Layer 4 of a small transformer language model trained on English Wikipedia (8 layers, counted from 0, width 128). Numbers have three digits each and are written without spaces.
A neuron's activation on a vector x is GELU(weights . x + bias), where the dot is the dot product.

Input weights of the MLP neurons that the questions are about. A number n stands for (n - 500) times 0.0013.
n7 (bias -0.213): 467458600390372302564482576487601397450277587532720578370516523585209557596542539603779289418250383665500328567564486391328182654352562578312374485395474516290527378609443336504625649565530423575488646613448695465610443545564531529553781558222248756574552521547325504671484398450599399265676618355642595463564370432690384331685385435600385456484531576542523387393567421343608702415508
n12 (bias -0.210): 461595408361420605582566548317528699384626586466778565621401385571517714608392479281458400361650537496428376379492523717504127337560689452386570292442557292238327768610438434618445585414496548228781472549464454613436308575620395500520736492462314382516545824312303484368525545437438643276280530585641132464623524574383587382659406368461632472580537543425719462751377414806612361563476
n20 (bias -0.201): 415519355616275456492518584473508459364467365524346532337532589441709558477433568570687824353551510593288585473489614770534368456459231628534675390672738456529678411482396326486381149713655530621464515446401528488508330334593579493438556484384463580567539483588431496541460508370427500452544356620430465890536496708621175603381617423387470485547796438184409382541321412269688559579588
n30 (bias -0.348): 206644434521381636573382367466602513578454474455496710627423565681673626282276589657734561567645602425670570253556725725530430667172221344427469364581681446455417765608305491404478706537409609459668367324410834566298412421477460249409634442541832496756563441512374538703196427332673496304611567463531353496524470543485456311341455676533407483279792500391660391433335397639263673280577
n33 (bias -0.152): 553603595574483653344560301548812508462740314558530512695598742634660419367599448389366268229328200627679457759605469267320359562405622360718543280474327386427581666358678853760339645452351656544634395525433448656350526604558269363420461444202799693599546381520555414525377492357597496596552408445414302504243434373557509466348765524408781521474686524500452465553434480645607452517504
n62 (bias -0.183): 440555715670389611374500573555394513382565311462657298566609617725615323464546143395244418426733639605478432527567287643504345674474708434545514523596275668379541681548559532764824248397351474248731232236540681509505532739524746148991523463382547353216718471336347474482374733505486389342648575387363563773487544469444399536500608564602654751449381453696505387596495444593527389505702
n82 (bias -0.283): 672517558370467395284546578607516611340437769679822649520551406550676607516537525549660376567305422425624484524427371366411521257516483707528648413747439606203496467617520406614508724434521643446433488464597298471326421407457458360696584396435629617397623422473075552620373411170341262168365331440500243583607412565766450775541411558697428512442526379434550492722669527644438496591342
n87 (bias -0.197): 453347496482539450466504312351667493637562519686628507500591690377488405576658102626401584449423548489366542701553251400388580622290806441552546362460500465569629534583375511496325571482477426410612552459388558500323406607401574287341442341287568669504493716475542647333555707728523531753282763516581421511507578417547619590222559704425773518643559608366352514533348417488423337677534
n91 (bias -0.309): 537408377575531627621590371424377260509716552563379609368514613311350422701548184212375478487684441550309622738504340340560744703685407551256805772592685487368643483554504578480793545434422534369301282607590544390576599567473260516431740129618559526227559625479327450517625414447530403420585702346325414725347555616496219547513527582863681597301654426399553388626455414473307425320448
n114 (bias -0.345): 481614706342488648337331648384393372277586620374605623477508442500329688367453436641710307240614638368447567615415525549554524536530440530739747318441523480552406512828597578652476464589274394338544415523558560254597545578688664526415668420544300573315621641400255526359609395548438400668520323537591256552431352516722508481523755555529583610333493174638452410379436482251461484575589
n123 (bias -0.040): 396578551299588272505368586567504460182422482519545677540557410776643527372459528486227614630578357942451477456603412711504527561210463482482382413564527837617432423314193332378593509707731746346893442419438574629448604570358774225590667343356590594294537725453563746579453567445491514416491598692532563396568341293577605455680443436470782637482413522212644370509519797481427569279132
n124 (bias -0.081): 605533579638221349386584434439736219578390439411524678496526439608550672558322655393765401366240400595544570588540568401360582296322525381605520335540334277430443525566671586587487538609574694400396512637468240670508302493649508659411542467519718456504678386636492377910311597479370708747399437514517342543287512415507202536646525612358599214304563589434500587654340585631648721330464
n167 (bias -0.311): 599458475496649599624559598354365464487612396378566411398570504610309458617154568110573445637639685464300676676516631548545513426508504678373546568670521629437517295436039634485334547571558657551440225265377427424491386659365688615338440232321330516407386741834413476476805430296583615671722646453441546704484260430608567516558314641496545403479405611328504535617406532319521560576368
n182 (bias -0.208): 206528403535488367416413554448492620400473408383564504567395464398598536581330812375552569525221543647449604508599555420268669662391447578453460455500779331409616400538564528526648265451392477164574697421587644622396437573546615660576832537324769259291580478466688752395677619333496226434512417272577385634578594341671561595504529368613547672369566584496537348392430671289540422662282
n210 (bias -0.063): 677752560471569496609560515348210758402666508588399449413553546577526551547577457338410487261385573798347258566542582361517611306660452644245360406421496539508614827411601754465470456359843561396582442722129556625518552631482669492673396414484669320377712435383162549545352798327361548513383443328556395573622434538530723295710328576396459591405693488329392331529321504500688556375420
n238 (bias 0.030): 690495256442599425449491483573305482258456625355362608405544556528604467607326200309483374595589387746201253473610881505295453582437770518651435185319735711425774547301500254354229376509709383583652431472491262538495622542718414346657567330274729706496715869615403617599553422755574438557709337568814408549509762366583256473693534557308563378377466500537448423634319452538697500265642
n247 (bias -0.279): 530441595742550509496222310465311548293788549364540588298613652614688482536459132757413428744550395444272468628478430495575477505604289474265527423428549338688464572633487891733436454538329530593775442389646284509677512578495238517554445523588481278083586468346361478496713705404572454740390449368568625569613382500468677611633617352783452640399533555373096409873542474495541541200438
n264 (bias -0.200): 471914270335513439300492531537290525212685479536623540546590556570627646474335456612405435421323384426542418433703579392336353656488448870348569444496708553520341680561466526563364469288401446641858310373454430269367285504572364496730610561520181500624590748496530417483403746129641365636671292496292683603608400419652548458470571617428375646579745618569662544752425325443634539556462
n290 (bias -0.291): 533324247449255396522521236584551458474664309413452467474317788558540631350562684548597619464116433525585557513621532486496474450352420576604583482807522432475829531325426496885370586371452864537518496418487410727622277607623316243530491643353422599475452587617452602939563418607635339388347550504527265328329547556698460677461718286340645321491452396407527549817455463437743424500426
n298 (bias -0.272): 583759748616331312813422429431447372575885463720290581492426554399686334212571530479369763547613410532549778528316515491524617840528673754594600227353545645433529504575479620435449380531380632543665149262349525487646369523665479602446627373539682463320474343425364672435521504737467441432602680400525652504388415484463290488471457769496504460698500425609415247472376539462588441445369
n361 (bias -0.029): 402646366418687504640400581526441545389545513785725536600473283682335556753556500607294276465565384451713496668458528581517289247409352558652406651492182822561564449655330603551286245772538566544648508213395623409270511570513657277462714382296715732318795712419377595633456597491479443575566593279491475582381508462599448277576584452492529670343426459539644322401663508645220339465331
n363 (bias -0.357): 463658310407384454622676228370534483487525543505339597329669622358331653632580464570577381325376421715560404457418415514453636500623848483319588557624400441583609728446583242613420545297566394356607418690380455700441458389687563297543527260386789586610786721641330415496446500531678611464392928481425235534854462500620491543426691525426661207340385359760393395656320616365791420699535
n373 (bias -0.257): 482514369589345614532257558347486214652469564428555290383370638509650546305500604509855467491528383745500662211696674534713472275366462612591542579545674510403680477698629477445396405426260955487580373500296476228447407693746802504344604589384389568652609587491693777644339692345573152647590481329710459478539527358795411500368682748305518442453676430454119491304528526690626679514409
n379 (bias -0.297): 405579370460395629496453332435488688521571155414652896589422533651272479429446326508316450632634582484492765508386492317541766680488686560349554554658484585516628496326380463657564551634785500477407260422398373500264445485444415371372657171709795512624519369543438732496692434572566492640089632446621512504550488414478651512688436609411552524466492202342673366588717547577446403336353
n392 (bias -0.043): 672419504565736273421413477393492280243452667618454645203588702577363859339509465373391360552364572577331648550537372478384619539451590520467399555549634830199652508287416500671401747724500704500513463433388461393561519443355375200492552440181557604671427683576294557672578492410433350284539530613504462456574340625609777529554579722389357635551397360339186617337487512604428685325483
n420 (bias -0.240): 529481442697527374568589435586385529622518372694666630337591489700423675309638496797496458391584442522481580668204546588381214465173632522455470404534425379576405283402617511672496598464322427529500500365504531558465407735377438457515461778347118455386497661547432684437551583454579616547375175618630266453475655530514554463429465328539566574543652439714574584610469525563443218504376
n422 (bias -0.296): 657579321383592433234526472524300291634553477439563548450640724560444472484237484575555147496536457534465575650345485600210492288447472584492480468493418378582425587485625465547794553466677515459572585255264242368610535725467641507570512512368422562367489433560524374412711746448547556516177301531262656579471262371542663504586594474840416248544672452548633485428536623719516580508714
n426 (bias -0.271): 532303285508360472392547508398316617337496674782347469141365512525419316576382543496616580453390568540630718467578458416553278517528683601348542403578372517341592366436575646577500319714550431480811447389377449559526397591775444425239581368434194306488644557703600411516814612543209543521449470529618529708500350459626492768500652457206691411530712453635624438871328607681445598466302
n431 (bias -0.252): 755520377672570250375294580496393504602729653339754425643581589595636435557475554577500361408443379543401484436572384586134443500378670311344516426507589341183435585589573606530558575508403633393707408604420263306403500482797384450544591533553394432343507427593581755611554910409379310654450425353545399531549294605655422456243761424645358583442740542447637545610346365538701471475592
n432 (bias -0.259): 275679607337336460626500409123529480602500214434496571517597424551466614440594322241653611648385519573380288454362582201575419610459444492596525671346483378391551852460441648696167535713492541536461458400409617577579396765354760319231327263425540513386569481460462598599992341668479345396509535507607630346437413429613705575446619703595656553457419532423478387770644516565526483680542
n438 (bias -0.291): 589334397679388596626635458578504250551557407676399657608429614767500470411397391300555538591376489525243602745120418281621513658155504730454326526519365277512890390670665458665422552572314463488344496529529596565509511785673318287732378193409274471480612565444568525549548513340627271578522483350560370573476417407323727529370425620440331212513419307607435500688439600731547535474555
n487 (bias -0.342): 518943406589321465390100396387577204486527293273325470568335532472509472631439424425487472643425513469600523486482761617596388697621609734377546547422569634328565820363357273581481615381477433408382573541227362608140410787447633548767543217535704839366530605677699330541323523642565561576595596408402560540673053509479388454706664731474329347472618474677633491598667474758495609345170

Each question shows a token from some text and the vector x that enters the MLP there. A number n stands for (n - 500) times 0.013.

" (": 573443554482524570488654493656490545445517530551372368458486441467550471587508516390415471498524510489520609510546400511529544493547451453611462526374510595565505543522573491459542520472475492516424623482423497556505503372474534499530439464505534567491477460462491474416516435542476469482538478508638554572384525520411465634406466512464532528439557605484425639489548481515511543456499
The most active neuron and its activation: n91, at about 0.56

"on": 459441479401483609499597538530585532518494459352374556502427429598528648526609603429494472456547545415629528513530457579519545430500382496562453573420506481458497474547497448452492466390462577320497561627707482623426509331525593547497434606677460335592492435541624570356493390574535460437434422600440574395395465412433525641465489341493478497449646483615536742525525445489461544575538
The neuron with the highest activation: n182

" S": 512471457459559532566486541629614523529516515540567541485423432464466473530550442546397488538545620448549526382510428581527517492569439488542486444447462556562475426481526440488519403507611420564404489464541443485463577394575480505486513465546489554528468513480520491449500447533497524566469453538406607461525499576421452502480476442504461580492394615543572428474565503529481528485433
The most active neuron and its activation: n361, at about 2.4

"n": 478524514378435615412533587522683577452567526613461500486470419432536548407550472529466482439551505394547599425609494521565609559706528409555482617413526365487482520434557584435502568467430494550459534530592499544566622240678457554445368510631531575589433476430488502417494382532375379569564469562547507497517435529626421521343490405489496539385317489437580569489486349512585479433536
The neuron with the highest activation: n114

"-": 555552504379596509497466594694476547472492457571355441498529477457473471482497502501423463506545568584492544464521478605571487478515518460548448555330452514602510552354587415435519518499466575455565534443505566513579502392541484630515634500599512342498578361500542470452491483570451503373527513501463606470439556515540495538490501506429492516520502472628476560483442504474541437560522
The two highest activations, in order: n298, n62

"ill": 517556486555499744563609415607606593545527442566386314464461506424460407565610377528506426475467637441489449567543434467632488496557469421487567524147544469613483493512482415478437525368480456573542595400571580484551545614361499556462251491533523399634526386422488456401415495664635434496483343577524502485454574458380593648422433580503414481561335615423504665560485456646529457565554
The most active neuron and its activation: n87, at about 3.3

" as": 572406475448530642515527470594487508548526634513337378476515360518530580489546449522467510495566516411459459495486479508547525529425557484508435569381469563496587419413568507538393516528524436480513468451477483553427566411580373600506580590517420426590519373498711523579564402507637478604425358549453471569430499438341542579497461380424477513585432575448523578481500473527471518555529
The most active neuron and its activation: n438, at about 1.9

"%": 578412541372553564535606450788477423428430582529512488567419496477509537539582462524479414499588615506584440482544472485505511479686515479544450560332493513574582412406500568508457456531447400475383594404453492504573654254373471539494372491524509426608516345486600553429545534444473372564556304591521553481484439504463524602464521501445522513441489464465566681450447483546503498476586
The neuron with the highest activation: n392

"as": 508482485501487587521483695739411494490507616549521439504510338543451464600545616408475580459517645525483500378499390475480581440443548383482477568428524452580481371336651477415410468420474454425463466524558500397416561535534529600480487474641388464551462416473544531403558459555444456532545411595424535457519535458506481543379686416494537527569618482508630636461372418516469564503628
The neuron with the highest activation: n431

"im": 498432502412506484548608446524574694571537541452313263492483607474468510624618673550509549500572484376583559578447484494501666424755415425550418608359512509528492437449460461477477578448491449405444474515632527373462436437419553597514692399543605394680531414484470470367333434478478486507500478589459416427527469382329511481383567451502416507543412529423535576627535457466518443631573
The neuron with the highest activation: n363

" with": 515490500424459516442526522593508498532510522498591513490467452530432470547434406482452499544498545419381579573558521514509578522437514525493416641423517431534479496381513399493487424554607461539476546525546471491565510301539396564485554423585502512488528407478546509497470499508502576559449504632539485402467589556322466549494399528429486499548527567506525736405540484488501485531507
Which three neurons fire most, strongest first? n379, n124, n238

"ed": 538456572433455473498574574678547517485603467598539461524595495510532568387466483459508533491462649454602550466478490474534398509652496495457478370418479451554444475424592454517539542486445473556480573535593482453536612315480498496443538536474467463737519378486470511542454469427554411470516501609493467432512555596465481444453507434399355489471446579512490489460514501534461571512459
Which three neurons fire most, strongest first? n30, n82, n392

".": 564440488486547514482539552758534553477486479523524442553546558511503510654618481509438416465431598478491477509536457524498473509394512569588535534417475467553451519493514524500500478489497542588575586531388569462532511370514497558522450483497551426544570366515562500503488426445432559529544480503539580365427453469518567423501579507400481502495587523520492538401446455490463446552542
The two highest activations, in order: n33, n361

" of": 515443500467524639419497456555525455495441503460480497531528519579388485501435430480457550541513560495431504535590508493514540517401499528568475547499505484526462509386509450462578445480539399555426604604515496513538520403503490602530526521644513531496526415468620528481397417566487573528525393621525550440419618506337459534552427505415475480487454596593518594368538502469520475480496
The two highest activations, in order: n238, n124

"1": 596595502296627448622526506602577522571373459507475558546557452440494517554493498455489544491532506427587463586581475287454647464501486394583445517512487586582420494534444372203465563409477508486438505465424444549544720429563455601488339548434556523496486460529619490456368452546409459583503549520427501427445601618317540643458454494447449487510452590565574485462590433461543513573572
The most active neuron and its activation: n87, at about 0.11

" M": 492504505462512479453544586572543555499497507482511478523566531511531366512512529515389598484514554444554555454570428529484529452540539410491482500544496539520422537455476553507533440496549467539491568476580499528456614307517531484527482467591651479399561405479528496422470531507472460552576499512452506496455524559309508572420431420508494563512389501507460561500593471535505524514540
The neuron with the highest activation: n62

" which": 536403494545569547535469617762488498553497487556500396472527464431533572502615423524498489485408559575594426454484497474457525457445584651530491556412479490541414369437447442459481512456555527557466557499510429586487500375401540460515530459573410504604436433481555544476540493515534559506490427601560586460497558470447565684465425456397455475499554590464502623396387406494501453538580
The neuron with the highest activation: n420

" w": 533492452478591453579587588672457512485485581488427537490498434470553573556436534503422458443526519497458480459484376451478522554474562425453468446330525548560538407418545466417527585471423476492628519573412491511618574397454429562474582575481473509561534418473634432466533429539583480624488482544500586388402522516406569447434434443489518551467516530590606674438557414507547424532486
The neuron with the highest activation: n420

"ver": 544468502473447501522536486692479457554520519537377483515364380404386531553478406456467440643522586532468543566529467410590547524515485410427451588285490516548547572493474533357479450445535379557521521535531529433588502247496422551455516599632555502494468524485502540547440413449466511533449449635531555429514502596490512696480516499464480525528444671546494646387451491482510511433519
The neuron with the highest activation: n91

" H": 471578558484535456480531661593571531506543464444529441527483464505547431520551521490397581524534549421570505367546464502443493516591553512521538556466487513538463508474435482543468450512580463559422466497530493492542640453472491502536374396688601503451443457457518504428522533547557498534489571524467543366445584504316507520444477404513503557527375498503482563474538477539525450467487
Which three neurons fire most, strongest first? n379, n62, n298

"erv": 511414443340550466472682614582366489471474676600412562474500510382504615582626583531486430481515651491579488417525495538444567520683555565315584545359497423556489536521627473392497510400426485429636616547508380508515504347607511590454615586528436492611608598490682408525437450368418469481487485549383421448446381533514443644448375390506446506385336573575480669449428442519473476602586
The neuron with the highest activation: n363

"f": 535552477496484592568484557550397372549497541541398495535549445466483439383667537420430515556403597342519555457500441452556513564606562454507322456585537481622390490461570528433542505492501450566531461618415507504514615494430468558538498449651514480539446368483553445532396490564500414473535519558553579413495508432396523543457594497508445521527510538498494485439561365558440537381615
The most active neuron and its activation: n298, at about 1.6

"uc": 473445437391499564483452612593544679608452573618436383458525437379533486571665609478433411571522600389550508451564492448512566480454577366506447505348433500556478384384513601464565528517517486559494468546504546499557411465578501608487492554613459470541524323475610325534473508507521478538410517564464515550460511590567463484537492376485424526526384574465509551342479545556422577513523
The neuron with the highest activation: n426

"ol": 504393574486416531546754533673507406626394546534459513473451384326553385675473590565509480422458422598658376428535466456556561466509375503471502539284500490522509401434493441518400345508532367653446693576420549396493508475515479692543388465674504588644518288567525356436445586542489436422519493552490571574344523612354547638406532551511414517531423446491465580520539400462544560552569
The most active neuron and its activation: n20, at about 2

"ate": 523377510370584586481553497599568569567411443486578482520473477323560415405519608516539542549584469403588456399515516570559610424627504419555596489269475567610530485499476369680482511540432449624401422433451441440569637533436676539506344505715580577499385364492525421473410542431527508500553237614510502355451521443564571533436534485464441472533469516513519479355465496456484481539499
The two highest activations, in order: n114, n422

"end": 543516565420476489480629596475461519457488614456397468505477420519551463456503469541455486519561632437472493461516470589517588425567523434555540406385522448582550523449587518474474535361443356496575419569542399568527634483591426512457552484509421442658494490462474396495530505381418543532457488639474400462535523424358466516458473448496505532467447564612489395491595473512440474537556
The two highest activations, in order: n12, n114

",": 572473490396555586564681554715537472465516499524466392548489392495463496534572545500495438530433552480519370382576441480538467466480469574539434484375557555567486572488483470404483577428466499528463589464541549470510581518566520520506617468558434355595453420475611479509527493474524526500519475522420550540397554501443476566449565581382460485466550556569437656483477354594516436547476
The most active neuron and its activation: n264, at about 2.1

" s": 468512474460599442596491554520501542556490512509422512475551524403512493532513503504411458527489555397596490412536374489558602451457521521525553519483447483571560393425511504512506467447567358562397504470526544452425545470532493526477550514563490521496480374462583426476609559532534473532469485539550609545486523580466528625516483496483417578492444469508556516428651458547537479418431
The most active neuron and its activation: n379, at about 2.4

"ial": 484485549413513490548583442716472590571495450434444477511528476385454450521539639517517453473524533404582441436484485552434686618570538438541475435372550454670524425437487516651423443530548314562476538459505619431633667331550602461458392511830457502533463447475545543524474406669462466512536358614432423513484493499349628645407443545465396468436384402574518665399501438436467510470507
The neuron with the highest activation: n114

"ra": 559506499345549628478732510542479562504356465549613557521517455336533418461529498501482439470519492545518457448551504501471510424484481537476492583392475478552424509429594321452454611380511522519406488583558354422538455311439434619497475414491507572537420399477565433352439427594497494613664346620413584542469446577561542639536512464508542499447518527514579706457575336460520518572539
Which three neurons fire most, strongest first? n264, n82, n422

"ter": 509512457349542502431677555627502514523459524533309458512588456403377441454451671449452413578518568542421576584559459400599585438613513341504513609401458546629487539444596556438468573345479346516521385593569546451574426444548575503483514593552484444506396516552609501585568307517450362540470564560514438482466517591415559708491427406515573496437391515637486653429560425469447518488462
The two highest activations, in order: n91, n363

"i": 473655498486461553483667566585530571396486567520501270492600507361544476540464433551481468512520534358370538457569454518637545413514460545427566431455504403485443505385562560399491589409527529602457540544563540504435548472626392516476439597595477367574281422530397450497492506457400514545495413615480609453508609579527397498382475499502380510519483497475626345468542493493526557475504
The neuron with the highest activation: n264

" c": 483473520555600506520527451793503555482494500467403433520510482465541492539655448529406514525457583503522511428563429466536591492548531552544412512443468558559538474400520437520510508484417377573575678479582414476449600588430524522467462542557497620532375391480548452387561478465559454510463416524609452472492569554423465482496441458494455561573399588531525669507482533462433447517463
The neuron with the highest activation: n420

"3": 578484519485542546578657439530517541518444558588482332537516479445443451479574457521468477455484554470547520450610490497524570419684564451490368491370469539557563527371538543481532354443538437502357608499491438543428597373477456480482257436599547468553490502472514468437507565533619422523548455579583517474543475534417510529410488581421462502487406578499509749494591457519511512445581
Which three neurons fire most, strongest first? n210, n87, n238

"il": 481647495606596579516593494542509515512381534420438219509590485445499492555614558461510500549468456474635349530505517457628465461612493492570504473346506432613516413316484409429447383399529372502349616529410524378421481589477572614500423492550467431688465521498476388421455475562618520453656538608409550515324572502368489673492519586486504527569477538524382611505609455507477475585463
The neuron with the highest activation: n487

" that": 548423456493563486543502578732478516508480548517468459492548515441483508509542405582496499549435539570576448484491476472448497451392529564475472582447498528548418440447457460460466513519538526544554557522538488586465488400455433468493549473554438456621428457504520523510500448470549550543438467616551600474433521421484561576451451500386491484521523571497490567398429412500509462599559
The most active neuron and its activation: n87, at about 1.4

" R": 495488553439537480510587598635524531511473490484425538498549363543452512565495491490404621498480602458593493395623458470505468496469498469499386470370507535571408477483479428336508451470560542534525607568464489506531595455560539536539542513496540425600575451535584490539526361444481450520483427528426486416504535498468492612435401360503535572423430481521546513461468556558542542549484
The two highest activations, in order: n123, n182

"a": 484590477448560453420560699532526461488472536396428329509505487576364496474377561453450453478578671453502454462486409550565414405534489540542472555355475466510445543451680441407493498441568474578394539550504487421506569434500583576526423476438504515559380408475666451374549536467458559559546584609399622428429453508471590551475509515533469495468473599505534696449503541506495559553468
The neuron with the highest activation: n422

"o": 518544553602530472531520766588519600615426510454458477562442474483523476623484558449457536461480676427381520323598418405478715543544497401524470536331496443570365533326436492519445477508619511541545398524584356442502620388514564551513344438709466415438348358496547534403551620404436582516570408532462600544407499466452515635392558506504420498496622436574519820491411566422556427542550
The most active neuron and its activation: n431, at about 3.5

"l": 508541595423484543508606723490569565506399548509377443518535497469462599509577565466470432549586577564500430446606433572599412525564412405558457602503450552547423523574537491291415489461503477480357579514596562428573540519432467524521356514457564408483316490541560593387575564563473291507510583600526497480334415476358486628471508559515424502482470451453425526444528408553550510548489
The neuron with the highest activation: n432